Layer 4 of a small transformer language model trained on English Wikipedia (13 layers, counted from 0, width 64). Numbers have three digits each and are written without spaces.
A neuron adds its activation times its output weights to the MLP's output. To switch it off is to set its activation to zero at one token and run the rest of the model.
A neuron's activation on a vector x is SiLU(gate . x) times (in . x), where the dot is the dot product.

Input weights of the MLP neurons that the questions are about. A number n stands for (n - 500) times 0.0025.
n0 gate: 429365311578567703448667701375493542547494635519503199664401573729637722516126543591413430477559437715367392334199510547472422414440548534495594498570460599700626602417557762510682490541498584
n7 gate: 756445336429648707538571450606473654386504639361428305434439585360537438730646270400806445614405468329343309433441619468509486473585628382426693641475324377528542563453424309478618393522571692
n41 gate: 430567352587611464585501349521510400788340544595580389373515570328223660579674698485603674694426753432411631552633485559306657817593262659362368353569453465498895557417384446426467252734459551
n47 gate: 540254157678524528483709536701664443471507424370777483721330321670487554539490516414583521531513270420496260452679749656518407461365342393346630457488539264671513564364499410349425364309659262
n49 gate: 672214397472458370522425286595291586607582437411387654598492500584563400715443384449692434462527627504472531570527571554450318618650554440558154470535573477764478351629558317374546594440512524
n75 gate: 709354708222367583551585585503527698671579362536198982451402542453323387606251407544384406312234487360418687341543421672542474480211483626485526374498592590438426609680476542415561449483379519
n78 gate: 502417554454341379641471217558387533401473484179645620714711642512499499716357558734353450422530474649375529409382427612446491573417225529419520447591448355512447208616655370461626343579335518
n101 gate: 389283440753531592209486454511336417621487571559098054199716579332253645574489409405546841420470730626444715481465398689523576485403549561558423806188389626217662375296533684459506364386510637
n105 gate: 540382736536571696602511446688560569414407727558574538410635577446597653782681481536636388783413346519411479361330533533339621579311830420319462187736358397526507574353551447642602419594475728
n112 gate: 459497476580492398624481312511507587332233510355169528672595596582436470912530397441707280725148228653639694487499426777343590515281191250372580308679605252482419431483503487545614505458822467
n128 gate: 482682409607249347483342542545501481566407813507397092486636602272385541554389541275438344391578540462428432630540609525492330429384586389227488383690643578369555557663333277564526527788290253
n139 gate: 572608586568534284308514330630481865358598364723516589514707628608708323595527442449396396493639464378577227573786428606389487599383420478495591433526405366420728628760621307547484418453325438
n175 gate: 606503539724452451436333413681493738487251454341511377534700506691593584412454438759513242559367424736661367301426752373759452362616493417803610458492489500588414566590467339553670450621726551
n177 gate: 513502518184607454554687408534458501439640848398189413267286421278367729548413491669463347423506418386233521341432685429502664558480697570614454373287697392437220353678426638633508342572655691
n181 gate: 432319468707458508390497396575659580725598321732557209910595379419631762516387155781344812591491796529346426511349428664473652598497556642523488645240668555480648579483587789406508549680641316
n191 gate: 360486317403516460457391658478446577394667550554674068443464434583291715529366521483464512400616748706161379543424509479554275551400139490333464469432499344221408680396495689537463545512915499
n0 in: 486295428590559717639768660466664559747382614477383172572293510514707655390501575639544467604556412643426444348102427267460594298416617576559553493533504513571736726479556677520503363628448422
n7 in: 641431542588386279415825370772217369720301451652473553347518346607421477451543660461460346485437613287508453465726669518428456439434423555472259673357700731655707497499347485648455557608525516
n41 in: 313570539609648571445145547649342440562768337554685440523491572447426355578668414428555498751668590352544375472532775625530499548560659519653463663398246403479507642573563426530681601626435649
n47 in: 572348274626703158438566360513679272531400478385773285716445335598507627480443652614588461427458576599485411388629673574364446481423328426323443541448621516755632547596365591373444465376661323
n49 in: 656398481359563258360647342592378605466702401414259490399410463394448673447609297564770524376370535536524511494505392530432383734617586368675110381512492451710413355544447320442711548476634610
n75 in: 542697442602396286296387602299594519428558792438576328607547574658438496405682370491716434815684507569479383551591514414555584547576608497662509490687510435659422484480630616449394607603805384
n78 in: 401501594502426380691573325370451546671437580202591554511745700532413516604420577599447449423453602581261392287559573554804435548469288519443452426445425421528639445510533446612715383477124703
n101 in: 375439789734499689534529457542575283585416737618457285341639496406556589547420381611299497373500565479415559418339462391399648492458344538431570752279490602438828367506445481542752540615357507
n105 in: 521339725434598560519461513536593411423501621531559616419601429393559587803592532601645359765398325414339540455243555471377567476313794425326472252708460520611500655446464430603565434556477723
n112 in: 546522472497332677498500543527561459768482581599498254403435482488386693318306427571617543725603556650302667421605616560372312373546553370294530630561435549634571717437260797557420765210705335
n128 in: 446619600557577332426326624666431548574618705534484224503516692326388399437423554417459418498487706330464546656595499488555164430445665558327558311637664418267455573704138403413674478514202434
n139 in: 542487618395656427426470482558428744529563525712466557512680668547604466627427426540262355424494397441419409567810303654515498572493312331419665545581484410409364265590529505606525374251364516
n175 in: 488748592398327375580507396408368513617695502725596659450320555474558399408633518527574346315600576343742494403588618455669483468489483592496445675485388487587523500468321606634275607353463422
n177 in: 525684477477715531249463447507557721449566341315353408269359522161397514655556395395868609621266319306415437723489727557237758426464719544441502397321636410519438511372509559717643528396424846
n181 in: 412336611530523465514488689465664717581506280611516530745601589569489584344309420623446540730300551627447525445380528441519678351430628645432351566337492288613493621348470486458442716722283239
n191 in: 695555394399477211266542487537552449250530461611417747601657399489400477206697570518491527460379364289515698577680401445671392535623495467664284368445506740698479352669484201555491438358392278

Output weights of the MLP neurons that the questions are about. A number n stands for (n - 500) times 0.0016.
n0: 442339346575622496442655500634463475728676642491498197921583542722510839518547392609190470433403510976241633426156499398507486391576644424355575546638630519641441384575485887508533377542453454
n7: 528425597582672221555405243764337385625298560632527640468422495519558434503558811509409556440612237444542321483522500552587363372314342414823582223503516813419730567398430626803501584620617368
n41: 471452397587432502531701436408409444482199370606527423516579548403228600586729691613665356551545257635460485799605412499515722527539320603566451242540449391622537772500800663412536269597643342
n47: 685547396583619503477583393638446510689593630455643623538535320442485920491597481389608378490245805448705710407554480384582729179417466334687621427610462493556689454678442589411486384320432637
n49: 186514527386675595519500559402519317541580626500721554474501515423580622429476713494398459602764420675785445605602379380637335396330369550353726570802224312565577672672576508520330470617364479
n75: 454245813267371726468543511449193659892393378524257785424239534532586428651305555448417660395320492570401466406509510251383486470560319569362283508204450605542515565399478355435738382433171736
n78: 578641419507600627495466567518688559424623621710321464479331204530545367428823272361541723577583623179834551709454536393314503400488720267479494588513563558491390477525472335550550576580784559
n101: 160373691511540619655730316656381515576447535481251145267607482611488334421173262256405684132728363792742526447370461561506450465402647249246497755494434582552523523609565245565820550467440799
n105: 410478429438404521332608392458441592694499401570602562870452726444453557364694531406395528386444626626308427719624503501539392441729501546465391464535679526671505561799362594740507396373608555
n112: 683284626306558607491525501425700415447708454630540700480315645701596615666507512505333511633365541382459454355365326598852547801146485555208205724497594462317294657380789461404630216547468623
n128: 562229341243771765446719543310602421580545348285756910587344426885521581417541253548576804305433371759726522380386587674467718624640385674732418660144214716833800454273649408588550591479607682
n139: 543430498428441652456499624607289375664294682130486324531508292611341767569492556460643468631422627540557721238230884229622500474687458760388405337444309680578365272387625517228573582483441158
n175: 510254430603402553703447484606388414393487471414613533751503544761595575421248629477489327545577528714452508443603642675871395461552578743719594456339331505613346598441577611287588158379440407
n177: 562469555201635473402594439500860460618543736066118397325443385475677463608456516619522451283519579144630530357437809448331819516496658535815513152203600596623222369625261525671621587495561737
n181: 667612570591391437494623526496320583466195684439578424612568527509548055544457355149593625485490705379501510598365612557307358650534296441634686646618546573433511163609734577526426575529578584
n191: 839468473418373563349552327471393299345763625546409413406405278613630271890502497644509482194499353551543597312590472634519556563663611403582333546530557583683526379564431507165409635333080491

Each question names a token from some text and the token that comes next. It shows the vector x that enters the MLP there. A number n stands for (n - 500) times 0.0042.

Then comes g, the gradient of the next token's log-probability with respect to the MLP's output, scaled to length 1. A neuron's effect is roughly proportional to its activation times (output weights . g). A number n stands for (n - 500) times 0.0011.

",", then " the"
x: 544555444460733600578683361537436619525642606196615725653768601372427795629115474055396686635411440640681622488886368353577458321412755728380481367658443658438597653516506393691376714602793598
g: 350506447568572562540552489652540537461405508467536364433637501634315502409454745533727483661419521525460674727699548374378398403760397486375413520455367433566325690769332526444562504499592450
Which neuron, switched off, lowers the next token's probability most? n105

" red", then "ef"
x: 451545292519787580494642506505523484797718647204470819662558597475717846479284447053458773459476534515690401613634494347630534295616454568585625603601133698526512317484545311665286633602763616
g: 415609472479584535349528610517398581539568469256295436519651721358372436392514611535441490531643350415349551561496342261457660492721437742340483691565578307520338512514421586398373597490446483
Which two neurons, each switched off alone, lower its probability most, in order? n7, n47

"In", then " Soviet"
x: 350647427557649300658701329588434491474558597216563776876471646368273738563285360123393659633365396664692626716697511335598385137425485605521426419637371704477488650548589487760305680704679751
g: 483555413433368555501412602543416642528442591668591476507645593569425630376390516538519410491258606596320437498583669485640623333493607421676413483418563438758569705452464236622449331422332284
Which neuron, switched off, raises the next token's probability most? n101

" Second", then " World"
x: 423461351419699487451736337480517505698627781199717826610614600277495762476271596122535710466394547626710608546653551273391540204660443651603540427683410758390581500510670433721351752665695585
g: 356537573220230559606536431653545324357477555470551474509542666498590381380508610368498548446512577602470253415589593297239527437317494418473512465620591672576619497465268579586617490559451651
Which neuron, switched off, lowers the next token's probability most? n41

" around", then " "
x: 419564574547663467624648452571655418540535725215561714899665560423280834614182393153428845543477608607716637565660551351653357260536549779530436427597282775559436606524381425707387596717758605
g: 572525528647577578389502515423375432528570452478436428411463555407319519260561442625566594260648490418829470501613455489198613473384467672284410492475419451326413409503379307635621556404578595
Which neuron, switched off, lowers the next token's probability most? n175

" Alliance", then " of"
x: 467340528381721372553575192399468386501619688232736804644523565274563791553217534236433624479429485676802476652712407424492543267471613758687437549666379670568566410535691296753255855619739578
g: 578575502537464739406527327643395496279449576573366499575388362579292644560301520517410415455519493436604547285374677654600505382793467612396390527457520472309507456460613499498509762528667492
Which neuron, switched off, lowers the next token's probability most? n139

" role", then " en"
x: 446375411379673426603715321406326437530595692161745630695689586465509694626177515242545770520257379513624519433718410393544546303541555835613329619656392639549514555713611382735351965509826706
g: 585405330506490465562580378525608535478458281495507737362470469490653625268678581482543460710561645559463447572412429332519408536513534453474394365327588384434560320408513134627685533512623391
Which neuron, switched off, lowers the next token's probability most? n78

"200", then "9"
x: 593385383502733446617643281645486342654663609135702753772519436367316659563200415215525721265481399659766613461843334427628384209519597653711629572622543511503577451431614561627298826711749661
g: 706625508598791569242646417550495350444560290397345465547526414286709481437630585478352285543570546328352549385644496395330538568478606486424515482462501424517572357581553483423443491285559557
Which neuron, switched off, lowers the next token's probability most? n47

" less", then "on"
x: 628526235419632523506612364485518435599679644369453735793589531452549738532252372075623728561614566670754601547578536298679362276698402683651585632760317605543484631644370335877209671582639660
g: 648644569518535347356318511575543535577590419356461450604683537502550474730442424531636490432506310468526495617420563614454469424528474241324563607322316342457346540456627360466417626516246760
Which neuron, switched off, raises the next token's probability most? n175

"post", then "-h"
x: 410366412573777472564680337435430457644635645218562880705664615379415752506205526038404749469479448661759456461704607418416488286620469532535436508507273688551364429546664248760335807609760654
g: 560324530751389526509646421521825658507346643420394612346479485507612430426571535328478571471340452389293439489545507436579374710483578742649348618416616619462362487655430426580513403503449476
Which neuron, switched off, raises the next token's probability most? n49

" at", then " this"
x: 204556493497697554656684318611540396595518627208522631770722516347358824690124345188273662589430475525704596600688449326826421229566531718515550516530382561497497593489478681620329685677784603
g: 397563640585499474594361510646578770418464568584674431551589680442593549566422756434270359684497322501450484606544776478465374427490677318573561335472582612503408421665629490488517374553602463
Which neuron, switched off, lowers the next token's probability most? n191

"–", then "202"
x: 554455359648875228485660417577560490523607610148628692589684352222503686648306705319476737493392370780650565581730388361638658303599762659483605539665499605504536464632411438609301878656791641
g: 430736427473406494414513628550595549254526393578611522294694473616363533402393434459449480405390415505447404486661355618523452594544521461194622525598472410425465456335436373389449743182509479
Which neuron, switched off, lowers the next token's probability most? n175

"OS", then "HA"
x: 351386511410713463587706160513385463647704650333619801590542601359612851558213448235428702387523434690813561554762506410589469222430650621577590586668232714541478455558636241638155763541664552
g: 429593281557563587294346395514499399314558579513465578378557683398420444691387658698348464569379473414504566742458719574530654471675595667420462503501685484376425471541537652428380610512337382
Which neuron, switched off, raises the next token's probability most? n128

"not", then "ized"
x: 564441330344749355542622362482464609666499659443613856931692533525385735572148374122346577441478506627701432418770474274549642225661554765649531634454379709495565575476579443728341771581706610
g: 474293474480697633653507643471431391510388688638481427608499360426669445642583684360345525637430576426653526772381617348406653654416492431609357612590625490666505496667482569471424450608627493
Which neuron, switched off, lowers the next token's probability most? n181

" integr", then "ate"
x: 447365280394836422551650495593580507722644622480405564882720428549630618569200215186494597552553378690826374509710477316507459379650633643716301534455292552500528549445558382822352756555690826
g: 401506439343631511444613478506301599564520432382439429722306292500410418606527722603437485399529646447485651468527529513513660509373581454554318529590506397608693480547321760530264620708442374
Which neuron, switched off, raises the next token's probability most? n181

" training", then " and"
x: 526364274356679426620703335585356456606584596265604864633525581468509693568232537165585777485364424614730528450578381335591596359564597835582489363647244670583710418635724197739230798482820676
g: 484632593418424457484487438577623647560551286600385433380333607475537599430335434256317740382222378651498478414563526566597437588457496476384313755530414376473655509320657476552529555511405542
Which neuron, switched off, raises the next token's probability most? n49

" Reform", then "ists"
x: 465452500396718483578620297352424415733706536306715855763678524274482750578202573114447628390399503779737539559627363281453584299525414560589399515465351553478504525626812323780275814487758668
g: 606492297358533341523397732618618605612301693660432485648578503529548473286720619472542432544486393519414401522494529409388501438573507402434523603330324443435519278581360515481657729410595674
Which neuron, switched off, lowers the next token's probability most? n78

" below", then ","
x: 428513669545692376581635478572580415662570679259505725817624512462366756640150535317485711563362469854847536591742494382628281270596661743580509472435190777543361638644561483718352729623772645
g: 518676494521485362356447496429329404838477386648627622583602641382587463450612345514509584426523334418573538403477460548362469493587493306705398369805433582503285512450716547511426616535465552
Which neuron, switched off, lowers the next token's probability most? n175

" EU", then " agencies"
x: 383354439543772431543684283440523486556612690335672734554637624256677776682275437249387684493449465624750605526702461337559266256445499668661514353635385609624436526604680318713134830616769614
g: 434652334593429580622408430700447711522379370690408544647592390283385485431368596491585612540187563567516493518483546482758649462476469542648550571475571196607469581427500388523542573464625401
Which neuron, switched off, raises the next token's probability most? n49

" sex", then ";"
x: 562475337407705450680695422409573476684688538230521759771671573423649773663335557163360815629494469632669517446684411420509575373723573617549483471536260721604583375627667276765178859533749826
g: 408626580392443405286331381576359423634586692388625434719497475535376424494542356588439470536568325377398601549433332645572557533596593567649465302713265576696496380653640589548533521439450416
Which neuron, switched off, lowers the next token's probability most? n49

"uty", then " were"
x: 408286498475794476494732227445446546694591580241726767711599601318433799591285553133391628518393519537772542584670402328514541323567425740600325432524330598414527539586823460702186749574717576
g: 556494460493432637532421463432478665526447411590460440427522475535432506651432389596642620358447554730451623585428638587579464650272474766741634449555385519915398612343548488622432462536566441
Which neuron, switched off, lowers the next token's probability most? n128

" which", then " erected"
x: 531605444271650506554675362432436424546632567387539674798920626494335772465176635129513624522366535817741568600781351425575412359453663843478669465629408612503491672785597199703238640667816616
g: 578615370428641526366581484184490578363609471382436537315610560557304555532628417426420572574632470634382544274506534552513628588548410520483508662476561377673320420320634421443384509273388282
Which neuron, switched off, raises the next token's probability most? n101

" English", then " by"
x: 450384372464684440488691419391580609696645630325794772605691514369646794661271457135382676494362417651802582602752372384595345298616435761686490357575375692493435553560890469688226595590791692
g: 434313628569415551313748572404554577392331704595478715545452398523390405527552386448514636361540343496442484458359533460665730623410540460295617552609277432634528531720402489385613542519614534
Which neuron, switched off, lowers the next token's probability most? n101

" also", then " sc"
x: 575575367272720532567686247404352439535568653471501901752521530533423647636194415130490634422394429703733523509878428345629248386611553913517578578560343582400502634551638410674231781738677607
g: 626280472443408499461578608574545391500315485510617630614600420608570460496617556593483629409531500469261444513421447587558446318390479576366424459370186661575395218732312470536620636649455474
Which neuron, switched off, lowers the next token's probability most? n128

" in", then " Kyiv"
x: 333530397592680431611733416596498522441527610212658687715605497333289785631246335104371723666374540584669718607676491288701196181447585730432490451631374666516538495493579537692284605640811566
g: 468331465391606437642487497522372527521505551637646578500470511375549391564521188630484495561364591501530383452521796558552616569368601383571368585591573630444477411286725134546366558512449549
Which neuron, switched off, lowers the next token's probability most? n112

",", then " feel"
x: 545519385484733563535689387546435580553660597219610773637753601401448815583063424100305674628419448657705599479885300361590421307401712722415561425609382606441637680535477384681367733608792466
g: 571679329504348527505498549434521367659502577669435459484360409486731527563431287691319421394311422445618491398323188499496449626265414488599580491419521454468570445285378509465584646601423462
Which neuron, switched off, lowers the next token's probability most? n112

" EU", then " initiatives"
x: 387335413565745472533712270483481458571568680329668787562628602289636806709244463294378676483452416647722593511684471354564249267460496638662515353669421586632428572602717330720187890607813567
g: 580638351497411517696463544588612529572464370689434495419707412387517439441422637539664606590095563530593484402481529417689648369569651498473507362419711419539581621459530455570543716507609662
Which neuron, switched off, raises the next token's probability most? n49

" France", then " |"
x: 340408528458738426498697361526440542643606637377777858626593567379433788630361311229427761319606480805671625665693385292622375313386508719618435357674394712573441461500831365699258644653815695
g: 334599575492590378465533473533462362480762612673396560442530545450261507461565309601454649543493484540494495739726517439438492552730462698409445524623463318492701505596597510578516395551173551
Which neuron, switched off, lowers the next token's probability most? n49

",", then " author"
x: 544567483423733565565697386552387632502650624227605806629777583385441797612184487072316640615393455662697650533912283330588437337409725731348463379672427613434635637496480356717400693588774507
g: 429445357395355401323576385309545687452605207600538513530686489493696441569630285373669336535530432520752480365596586585471435483300517405560649531343447441494416604488559537489436705444583515
Which neuron, switched off, lowers the next token's probability most? n75

" |", then " European"
x: 522331560556727596406679381514324409556579604168603631704613582313391828634144351203495665519489408725701530571833372263683487233445561692456618500635415707324623566608574318661307718612788540
g: 575395583340461437565628345454416568525489736530477545304717365529554690508511585415320337330284504509411456389680443454408450491468328292442449634665584485352364568640398499493491405557379266
Which neuron, switched off, lowers the next token's probability most? n128

" history", then " to"
x: 420413504360662467523733417452425403637621631286710821841701470447373790629220358197487720398336432658712625463683374435590493355546555746581523437640290632509546583470783531758219903548852608
g: 640573615554635532473424618448463607494547412629462553466535589434434505171324305508520521612452577496691374376874500675485600542434550542516523562604575638637593717513530529327435543432699659
Which neuron, switched off, lowers the next token's probability most? n0

"uty", then " -"
x: 404300500481798451492738244447416568675603580211721765701586601309455791590286563133387632514394524531772549583664412320514521326570433735608335418528316596396539534619824461701198749553703585
g: 604394534322295558422497534621525597411498529469297550520615718413553639470561391579702647401455452750400545506533523364629362604264573609420473565548453661743536498739618447508660431511388371
Which neuron, switched off, raises the next token's probability most? n78

" is", then " known"
x: 484426424554717531437803299399340564526606653286540683725645596513297832774244320254408652601526467547847581574823289347592394363604547721545576532547345571515551715627569540670157785717713622
g: 451395491403566533649428372392428768539523541329392321447508459512562390519567471362458507326290547504566362484702722663420449477784523569445286507561597531460410457728603465521233579584459438
Which neuron, switched off, raises the next token's probability most? n101

" usually", then " begins"
x: 559521403371680507528708379447357473639575649369529939889610491584399829623220453242601611437491468708766620468803447398589308391499508892482634584622310610448487622642541448706314814681835561
g: 506458423324567518568437590536605305416419549762750555608560559477580373534367461450597539619557651589278328385577664665395501551469578477460577507473337650497588317816559579390644577626466570
Which neuron, switched off, raises the next token's probability most? n75

" der", then "ive"
x: 358445384429748529377762399553517602733595666416587778747730574463480781571277358158410739563745361401699452429476597217647516278702526716569518626470405668379545369558394298719243608748664647
g: 496343330483383294549564397549454475538551490637523384370454593476291475661471620544531521498499489425584550210471779260515647538561429527699597379578368603683450666614387622589634678511542602
Which neuron, switched off, raises the next token's probability most? n177

" and", then " mental"
x: 539618444479734655473764459488379487639589570357572687729663454469448840583182516152453582698313583621812599504815296327607382302324570756393577609565499674546510554614595455611392849716873558
g: 701486465644361397444375649528663415512763373744545526498530589452501498806694434659450474533419604403449357364452545471343578413321471583448495546600535296473400582375254587517570531520526629
Which neuron, switched off, raises the next token's probability most? n181

" various", then "ly"
x: 507482305552756681581600379377381488622508653430554851848706476429513821502214553111367634476375495566753553521732429316664365170528549683640481433696389626558493610619607397755309666601823644
g: 280380470448544522527545703310358638481402599396745492556675444421448321294335344364487467475588483390666454511503672444370643528521414438531474746615430692601367455684544579335487504496458436
Which neuron, switched off, raises the next token's probability most? n49